Layer 3 of a small transformer language model trained on English Wikipedia (16 layers, counted from 0, width 64).
A neuron's activation on a vector x is SiLU(gate . x) times (in . x), where the dot is the dot product.

Input weights of the MLP neurons that the questions are about. A number n stands for (n - 128) times 0.0056.
n6 gate: 118, 79, 113, 123, 146, 148, 110, 146, 93, 159, 149, 185, 114, 156, 134, 103, 167, 144, 110, 144, 149, 78, 138, 132, 171, 139, 92, 100, 155, 90, 127, 179, 138, 139, 137, 101, 89, 126, 127, 156, 166, 121, 108, 101, 137, 132, 128, 102, 102, 146, 120, 107, 86, 117, 148, 173, 104, 101, 142, 126, 109, 110, 103, 126
n25 gate: 89, 152, 171, 93, 129, 116, 164, 118, 120, 159, 94, 116, 147, 82, 85, 209, 248, 132, 63, 131, 83, 141, 188, 102, 125, 171, 123, 118, 138, 74, 175, 137, 116, 98, 126, 112, 53, 104, 47, 147, 114, 153, 161, 150, 152, 90, 93, 189, 173, 101, 214, 120, 178, 127, 140, 107, 97, 171, 141, 124, 89, 90, 105, 127
n27 gate: 115, 122, 193, 120, 79, 148, 140, 142, 127, 122, 91, 104, 153, 98, 123, 101, 130, 127, 87, 91, 133, 143, 120, 175, 173, 138, 169, 65, 166, 112, 136, 148, 127, 112, 128, 141, 161, 112, 116, 111, 113, 128, 158, 126, 116, 127, 168, 125, 113, 106, 137, 98, 130, 86, 141, 126, 144, 112, 107, 141, 187, 108, 154, 125
n36 gate: 129, 104, 38, 79, 125, 150, 105, 145, 132, 100, 107, 181, 165, 183, 107, 147, 118, 126, 98, 149, 116, 154, 144, 132, 165, 97, 69, 73, 103, 132, 149, 145, 115, 188, 115, 129, 108, 103, 122, 65, 150, 149, 40, 87, 99, 116, 123, 113, 114, 114, 103, 35, 149, 68, 171, 145, 136, 124, 142, 85, 125, 94, 113, 147
n44 gate: 112, 94, 125, 124, 132, 161, 125, 81, 123, 148, 145, 138, 147, 120, 93, 141, 116, 187, 136, 104, 95, 116, 136, 121, 197, 88, 127, 86, 99, 174, 110, 166, 126, 127, 100, 125, 178, 147, 139, 160, 109, 154, 96, 170, 154, 148, 151, 175, 133, 102, 131, 123, 111, 131, 126, 76, 151, 181, 115, 183, 144, 146, 115, 161
n54 gate: 124, 148, 149, 133, 127, 188, 87, 190, 69, 141, 145, 139, 135, 107, 140, 135, 142, 122, 121, 174, 122, 91, 171, 121, 192, 114, 126, 133, 191, 120, 131, 177, 127, 153, 158, 80, 175, 182, 82, 108, 105, 87, 96, 155, 122, 118, 133, 118, 135, 172, 126, 93, 109, 117, 107, 186, 104, 158, 127, 93, 143, 111, 138, 97
n62 gate: 151, 140, 138, 176, 148, 155, 112, 193, 86, 180, 176, 140, 92, 116, 89, 112, 95, 144, 130, 106, 151, 147, 141, 191, 95, 101, 172, 113, 78, 117, 106, 110, 124, 118, 112, 149, 140, 135, 125, 145, 153, 74, 84, 51, 152, 155, 112, 121, 128, 136, 121, 119, 166, 104, 108, 172, 109, 211, 121, 117, 156, 148, 118, 157
n79 gate: 149, 170, 162, 39, 123, 121, 120, 157, 88, 164, 157, 149, 166, 137, 59, 53, 117, 106, 82, 180, 127, 206, 101, 117, 149, 115, 103, 95, 110, 188, 117, 100, 60, 165, 110, 149, 106, 37, 122, 117, 80, 173, 96, 148, 99, 144, 146, 137, 141, 80, 143, 122, 209, 73, 145, 195, 125, 155, 155, 144, 176, 212, 59, 88
n85 gate: 105, 102, 122, 70, 130, 130, 134, 114, 76, 116, 140, 116, 73, 101, 174, 163, 71, 84, 146, 168, 127, 127, 77, 160, 45, 178, 127, 148, 84, 104, 148, 145, 138, 89, 112, 87, 127, 103, 159, 158, 118, 140, 116, 101, 128, 114, 111, 131, 92, 141, 140, 102, 129, 150, 113, 137, 107, 132, 167, 119, 142, 132, 136, 143
n98 gate: 64, 154, 154, 175, 111, 121, 150, 100, 151, 163, 140, 72, 107, 103, 160, 136, 139, 131, 110, 161, 135, 123, 125, 147, 53, 90, 135, 190, 141, 88, 96, 117, 153, 118, 81, 131, 119, 163, 176, 127, 143, 193, 113, 98, 164, 148, 132, 97, 164, 113, 225, 148, 139, 157, 52, 143, 115, 145, 170, 118, 165, 131, 161, 134
n136 gate: 95, 155, 144, 208, 105, 139, 135, 86, 178, 151, 159, 66, 82, 107, 121, 88, 105, 137, 183, 149, 187, 49, 162, 139, 112, 102, 137, 171, 133, 108, 135, 155, 98, 149, 160, 104, 74, 179, 195, 106, 111, 213, 145, 117, 156, 121, 119, 106, 88, 129, 165, 152, 114, 66, 85, 102, 136, 133, 105, 124, 157, 138, 146, 86
n6 in: 136, 153, 140, 117, 143, 113, 164, 130, 165, 122, 115, 145, 159, 123, 106, 118, 138, 168, 117, 139, 100, 149, 129, 134, 131, 145, 105, 85, 150, 146, 124, 116, 108, 145, 124, 101, 118, 88, 121, 118, 139, 135, 95, 93, 110, 113, 112, 159, 140, 88, 138, 125, 93, 108, 130, 131, 148, 132, 144, 111, 112, 146, 127, 125
n25 in: 129, 118, 201, 112, 113, 100, 115, 134, 168, 173, 112, 54, 173, 129, 140, 142, 116, 141, 103, 171, 125, 125, 122, 100, 174, 125, 98, 93, 107, 140, 160, 136, 156, 174, 147, 162, 123, 103, 141, 25, 96, 162, 85, 139, 108, 65, 69, 158, 133, 108, 152, 121, 55, 151, 96, 81, 151, 154, 87, 79, 116, 186, 75, 89
n27 in: 116, 140, 195, 124, 113, 126, 131, 145, 114, 116, 119, 129, 146, 102, 159, 73, 151, 122, 121, 144, 114, 122, 108, 153, 164, 141, 146, 100, 156, 84, 128, 178, 121, 145, 122, 133, 148, 112, 137, 119, 98, 116, 157, 177, 118, 135, 143, 103, 116, 122, 130, 111, 117, 141, 149, 133, 125, 122, 115, 109, 185, 148, 141, 98
n36 in: 114, 143, 162, 152, 147, 109, 129, 113, 182, 129, 97, 127, 65, 82, 108, 136, 142, 141, 140, 143, 134, 107, 147, 104, 107, 128, 141, 123, 127, 114, 163, 102, 190, 109, 120, 133, 169, 113, 169, 144, 133, 119, 143, 131, 131, 148, 155, 106, 110, 140, 180, 178, 150, 154, 157, 95, 126, 98, 96, 136, 111, 76, 134, 115
n44 in: 114, 109, 167, 155, 140, 120, 186, 135, 131, 108, 98, 136, 137, 130, 113, 104, 135, 144, 114, 98, 132, 133, 162, 109, 147, 79, 144, 77, 85, 143, 117, 116, 107, 137, 137, 130, 109, 144, 87, 127, 169, 159, 89, 140, 130, 116, 121, 199, 129, 124, 129, 128, 147, 152, 165, 76, 93, 143, 141, 119, 137, 141, 88, 168
n54 in: 159, 109, 121, 157, 124, 69, 152, 120, 112, 94, 108, 106, 101, 143, 119, 182, 122, 169, 169, 77, 105, 186, 94, 88, 158, 169, 130, 127, 154, 82, 108, 108, 67, 157, 136, 127, 121, 174, 128, 150, 89, 138, 142, 146, 139, 62, 135, 147, 58, 129, 145, 159, 120, 133, 167, 125, 129, 160, 84, 191, 100, 69, 97, 165
n62 in: 148, 130, 161, 117, 183, 112, 164, 186, 134, 76, 127, 143, 137, 127, 108, 124, 108, 128, 162, 93, 142, 124, 128, 145, 154, 105, 148, 127, 111, 134, 123, 91, 132, 162, 119, 124, 88, 159, 98, 108, 116, 138, 106, 78, 103, 104, 114, 145, 156, 102, 98, 129, 134, 118, 145, 165, 127, 195, 110, 117, 187, 149, 87, 118
n79 in: 183, 141, 139, 105, 134, 107, 138, 148, 156, 150, 125, 164, 125, 107, 145, 107, 85, 112, 110, 58, 98, 178, 162, 182, 183, 171, 136, 147, 115, 111, 131, 149, 48, 121, 130, 126, 58, 129, 152, 141, 112, 151, 129, 118, 92, 134, 170, 211, 151, 125, 102, 82, 173, 99, 135, 160, 129, 149, 125, 149, 200, 122, 127, 96
n85 in: 136, 129, 156, 147, 111, 151, 161, 123, 149, 124, 116, 129, 131, 89, 102, 132, 109, 144, 138, 161, 140, 131, 135, 161, 135, 141, 118, 108, 131, 123, 110, 97, 153, 131, 150, 100, 145, 129, 107, 147, 143, 115, 120, 94, 123, 173, 161, 152, 104, 113, 123, 121, 133, 159, 141, 109, 123, 125, 149, 128, 127, 159, 134, 160
n98 in: 204, 112, 144, 91, 99, 127, 74, 143, 141, 152, 74, 72, 120, 84, 135, 129, 136, 138, 123, 134, 126, 149, 183, 106, 139, 109, 125, 111, 159, 148, 132, 91, 125, 132, 137, 125, 129, 172, 119, 95, 151, 97, 171, 115, 109, 163, 139, 148, 88, 123, 135, 125, 101, 131, 127, 174, 114, 143, 142, 113, 173, 107, 115, 78
n136 in: 79, 146, 167, 151, 140, 135, 141, 64, 133, 148, 113, 118, 108, 111, 110, 127, 84, 94, 172, 115, 163, 102, 144, 97, 75, 115, 76, 150, 107, 92, 156, 134, 99, 187, 138, 98, 116, 136, 143, 77, 130, 166, 115, 185, 119, 88, 89, 128, 85, 108, 129, 136, 156, 93, 117, 123, 147, 162, 104, 162, 153, 128, 133, 105

Each question shows a token from some text and the vector x that enters the MLP there. A number n stands for (n - 128) times 0.034.

"at": 141, 148, 142, 136, 127, 155, 156, 134, 126, 113, 141, 139, 122, 116, 122, 139, 121, 117, 128, 91, 132, 98, 156, 148, 139, 165, 132, 126, 159, 127, 134, 143, 127, 137, 86, 119, 125, 129, 141, 118, 140, 135, 103, 130, 101, 141, 129, 136, 104, 122, 129, 156, 142, 143, 120, 150, 213, 144, 174, 98, 98, 139, 118, 143
Which three neurons fire most, strongest first? n62, n6, n136

" in": 139, 144, 148, 137, 136, 152, 154, 151, 130, 104, 151, 125, 116, 109, 135, 122, 142, 118, 107, 102, 118, 128, 127, 135, 134, 164, 113, 122, 139, 133, 144, 117, 130, 121, 109, 126, 134, 126, 147, 109, 144, 124, 131, 136, 132, 136, 137, 156, 85, 96, 129, 170, 134, 153, 135, 137, 206, 149, 187, 89, 111, 134, 143, 137
Which two neurons fire most, strongest first? n85, n27

"e": 143, 122, 154, 158, 136, 142, 144, 126, 125, 111, 144, 122, 128, 139, 148, 114, 118, 132, 123, 127, 114, 126, 154, 140, 137, 155, 110, 129, 156, 142, 138, 145, 116, 133, 116, 102, 127, 124, 117, 115, 132, 125, 125, 138, 113, 126, 138, 135, 92, 110, 135, 175, 136, 168, 138, 148, 219, 156, 167, 95, 103, 148, 136, 140
The most active neuron and its activation: n54, at about 0.14

"ik": 137, 134, 155, 131, 145, 141, 151, 138, 153, 111, 146, 122, 132, 126, 125, 131, 113, 120, 128, 104, 140, 113, 140, 144, 142, 150, 120, 131, 153, 149, 140, 157, 114, 138, 101, 109, 125, 124, 101, 126, 139, 134, 122, 128, 119, 129, 123, 138, 102, 108, 108, 169, 140, 160, 120, 154, 215, 153, 185, 105, 93, 135, 130, 125
Which of these neurons fires most? n36

" and": 141, 134, 171, 141, 146, 141, 153, 131, 135, 86, 121, 141, 119, 119, 119, 115, 139, 120, 110, 107, 118, 126, 128, 127, 138, 163, 115, 136, 151, 131, 135, 128, 127, 130, 121, 108, 126, 126, 138, 123, 161, 114, 112, 122, 128, 135, 116, 123, 81, 111, 133, 152, 141, 158, 135, 150, 203, 152, 188, 91, 108, 124, 124, 145
Which two neurons fire most, strongest first? n6, n85

" was": 132, 129, 147, 134, 145, 152, 137, 124, 141, 100, 142, 128, 115, 127, 126, 111, 134, 121, 113, 100, 112, 134, 142, 134, 139, 144, 112, 132, 157, 134, 132, 117, 112, 105, 99, 102, 133, 121, 118, 113, 156, 136, 132, 137, 137, 134, 115, 127, 104, 93, 125, 159, 133, 143, 137, 140, 222, 161, 182, 84, 115, 136, 126, 135
Which of these neurons fires most? n54

" g": 129, 138, 155, 126, 150, 144, 150, 131, 152, 88, 145, 109, 123, 141, 123, 135, 129, 118, 116, 101, 110, 108, 145, 139, 141, 159, 116, 128, 145, 135, 115, 139, 131, 134, 118, 90, 123, 142, 138, 107, 146, 134, 119, 122, 130, 141, 133, 139, 87, 131, 135, 140, 137, 145, 151, 143, 229, 145, 181, 96, 104, 129, 141, 126
Which of these neurons fires most? n136

"te": 139, 125, 130, 147, 140, 132, 169, 117, 118, 108, 148, 126, 127, 131, 138, 121, 100, 124, 121, 102, 132, 130, 156, 133, 130, 156, 114, 134, 150, 144, 140, 153, 122, 147, 119, 100, 129, 125, 127, 107, 144, 118, 116, 137, 130, 132, 139, 134, 83, 112, 135, 169, 127, 163, 135, 143, 214, 143, 197, 110, 110, 141, 134, 138
Which of these neurons fires most? n85

" on": 141, 135, 154, 149, 144, 150, 144, 129, 140, 115, 137, 138, 118, 128, 145, 122, 134, 115, 129, 104, 116, 129, 142, 124, 134, 153, 98, 133, 140, 140, 136, 118, 130, 136, 117, 136, 126, 135, 149, 126, 152, 118, 130, 130, 133, 129, 140, 147, 93, 99, 139, 162, 123, 151, 123, 138, 212, 148, 216, 81, 107, 131, 138, 141
Which of these neurons fires most? n98

" be": 130, 114, 150, 128, 137, 153, 132, 131, 146, 109, 147, 121, 114, 138, 131, 116, 133, 127, 114, 97, 115, 119, 152, 135, 127, 157, 103, 123, 159, 130, 129, 126, 113, 114, 107, 112, 136, 142, 128, 112, 162, 132, 128, 138, 130, 131, 115, 149, 109, 105, 132, 153, 142, 159, 135, 147, 212, 160, 188, 96, 108, 139, 112, 126
Which of these neurons fires most? n98

"4": 141, 140, 154, 125, 130, 155, 148, 140, 129, 110, 150, 148, 115, 114, 125, 123, 125, 138, 124, 100, 129, 138, 146, 133, 129, 150, 131, 145, 154, 145, 132, 129, 123, 159, 106, 98, 137, 142, 126, 123, 155, 147, 113, 135, 123, 120, 132, 123, 80, 114, 125, 141, 123, 170, 144, 155, 217, 137, 172, 101, 112, 138, 130, 149
Which of these neurons fires most? n54

"o": 138, 131, 145, 138, 132, 155, 158, 133, 115, 102, 129, 125, 129, 130, 135, 111, 100, 123, 123, 116, 121, 106, 142, 134, 134, 157, 113, 127, 156, 155, 122, 140, 121, 135, 105, 95, 123, 135, 109, 124, 143, 129, 135, 136, 132, 131, 133, 145, 97, 113, 137, 155, 139, 168, 136, 154, 214, 154, 178, 108, 88, 141, 133, 135
Which of these neurons fires most? n36

"ed": 133, 151, 146, 148, 138, 137, 153, 130, 123, 128, 151, 137, 121, 120, 141, 119, 124, 108, 137, 113, 116, 118, 140, 119, 154, 160, 119, 138, 164, 133, 131, 137, 122, 144, 105, 100, 129, 124, 127, 116, 153, 132, 125, 135, 114, 139, 126, 148, 105, 103, 135, 179, 133, 165, 133, 136, 199, 155, 186, 86, 106, 130, 131, 150
Which of these neurons fires most? n54

"ions": 151, 138, 143, 135, 142, 144, 150, 124, 116, 115, 146, 120, 113, 118, 138, 113, 126, 132, 126, 104, 115, 113, 147, 138, 131, 146, 123, 139, 161, 139, 135, 143, 120, 142, 129, 97, 124, 126, 112, 115, 160, 133, 102, 127, 124, 130, 128, 127, 95, 92, 140, 165, 145, 160, 135, 130, 225, 146, 174, 93, 98, 129, 129, 138
Which of these neurons fires most? n136

"is": 147, 157, 144, 131, 123, 150, 144, 139, 121, 109, 144, 124, 124, 116, 129, 125, 121, 122, 121, 112, 143, 111, 141, 149, 141, 167, 126, 125, 166, 146, 145, 138, 113, 135, 91, 113, 127, 128, 116, 121, 146, 138, 110, 129, 112, 134, 132, 146, 94, 103, 128, 158, 144, 157, 129, 133, 206, 153, 174, 108, 94, 134, 137, 134
Which two neurons fire most, strongest first? n79, n36

" N": 130, 132, 156, 134, 120, 151, 174, 129, 131, 92, 144, 122, 113, 122, 140, 119, 129, 137, 116, 103, 125, 113, 135, 146, 143, 149, 133, 113, 146, 124, 125, 136, 127, 125, 95, 99, 127, 120, 150, 122, 157, 127, 144, 123, 126, 124, 130, 139, 86, 106, 128, 151, 151, 146, 136, 151, 215, 128, 186, 114, 90, 135, 121, 123
Which of these neurons fires most? n27

"a": 149, 135, 146, 134, 121, 152, 168, 131, 119, 106, 144, 122, 126, 123, 132, 120, 110, 126, 117, 114, 127, 112, 140, 137, 134, 162, 116, 143, 154, 157, 139, 145, 123, 124, 109, 98, 123, 122, 103, 126, 140, 130, 122, 129, 136, 139, 126, 139, 90, 109, 134, 153, 139, 156, 143, 161, 213, 153, 177, 114, 89, 141, 131, 142
Which two neurons fire most, strongest first? n85, n36

" a": 142, 150, 150, 123, 141, 145, 132, 136, 132, 96, 144, 119, 129, 132, 133, 119, 133, 118, 109, 100, 116, 125, 139, 129, 150, 166, 108, 126, 137, 137, 130, 117, 116, 140, 103, 88, 132, 143, 121, 125, 148, 125, 132, 129, 135, 145, 117, 132, 112, 106, 138, 139, 120, 154, 163, 130, 228, 151, 192, 99, 112, 127, 127, 135
Which of these neurons fires most? n136

" comp": 134, 126, 140, 131, 139, 145, 168, 127, 113, 120, 157, 127, 119, 128, 113, 119, 141, 121, 135, 95, 112, 104, 154, 139, 142, 135, 110, 115, 143, 137, 127, 137, 128, 125, 102, 102, 127, 150, 141, 110, 145, 115, 98, 127, 126, 139, 126, 142, 107, 122, 136, 156, 137, 157, 125, 114, 235, 144, 188, 112, 105, 148, 129, 143
The most active neuron and its activation: n44, at about 1.2

"aj": 147, 143, 158, 137, 127, 140, 157, 133, 124, 117, 145, 129, 122, 118, 122, 130, 127, 115, 120, 105, 144, 107, 137, 158, 144, 165, 127, 133, 149, 137, 125, 140, 132, 129, 93, 118, 125, 120, 109, 131, 148, 128, 133, 130, 110, 131, 110, 147, 97, 114, 122, 160, 139, 143, 131, 149, 222, 138, 186, 112, 87, 147, 124, 133
Which of these neurons fires most? n36

"ick": 133, 129, 152, 139, 148, 151, 152, 124, 149, 115, 141, 127, 123, 128, 135, 132, 90, 129, 123, 110, 121, 116, 151, 132, 134, 149, 123, 126, 156, 137, 137, 153, 124, 148, 121, 131, 134, 136, 105, 133, 149, 128, 116, 123, 118, 124, 132, 134, 100, 114, 139, 170, 134, 164, 125, 141, 219, 149, 189, 89, 94, 138, 118, 142
Which of these neurons fires most? n44

"ult": 149, 127, 156, 130, 129, 140, 151, 131, 114, 116, 147, 147, 123, 125, 124, 125, 112, 125, 119, 113, 134, 127, 147, 138, 121, 174, 122, 123, 160, 144, 148, 139, 131, 114, 106, 130, 125, 146, 141, 99, 154, 131, 130, 125, 93, 142, 139, 131, 91, 99, 125, 180, 138, 135, 136, 141, 213, 143, 165, 102, 95, 141, 117, 140
Which three neurons fire most, strongest first? n79, n44, n85

"ou": 140, 138, 141, 142, 127, 154, 142, 122, 116, 85, 144, 135, 123, 126, 110, 110, 108, 109, 127, 115, 131, 131, 145, 131, 135, 146, 113, 129, 151, 148, 130, 135, 128, 136, 98, 109, 120, 124, 121, 139, 137, 128, 125, 137, 122, 135, 137, 145, 99, 126, 138, 161, 117, 162, 129, 144, 230, 143, 199, 113, 99, 141, 135, 135
The most active neuron and its activation: n25, at about 0.25

"form": 135, 140, 152, 131, 142, 142, 137, 126, 135, 112, 144, 149, 115, 126, 131, 128, 114, 138, 131, 110, 116, 125, 139, 137, 132, 146, 131, 129, 174, 132, 130, 136, 132, 131, 123, 127, 132, 132, 110, 118, 171, 128, 121, 118, 107, 130, 128, 133, 87, 105, 127, 168, 133, 169, 129, 136, 216, 155, 175, 90, 89, 150, 131, 132
Which of these neurons fires most? n79

"gan": 146, 140, 134, 145, 126, 144, 154, 136, 119, 124, 141, 154, 115, 109, 123, 135, 115, 114, 122, 97, 106, 87, 144, 135, 131, 150, 125, 142, 152, 125, 146, 133, 134, 145, 112, 123, 130, 125, 111, 121, 161, 120, 117, 130, 118, 133, 130, 147, 86, 118, 139, 170, 135, 145, 138, 130, 213, 144, 190, 117, 94, 154, 128, 138
Which three neurons fire most, strongest first? n6, n27, n98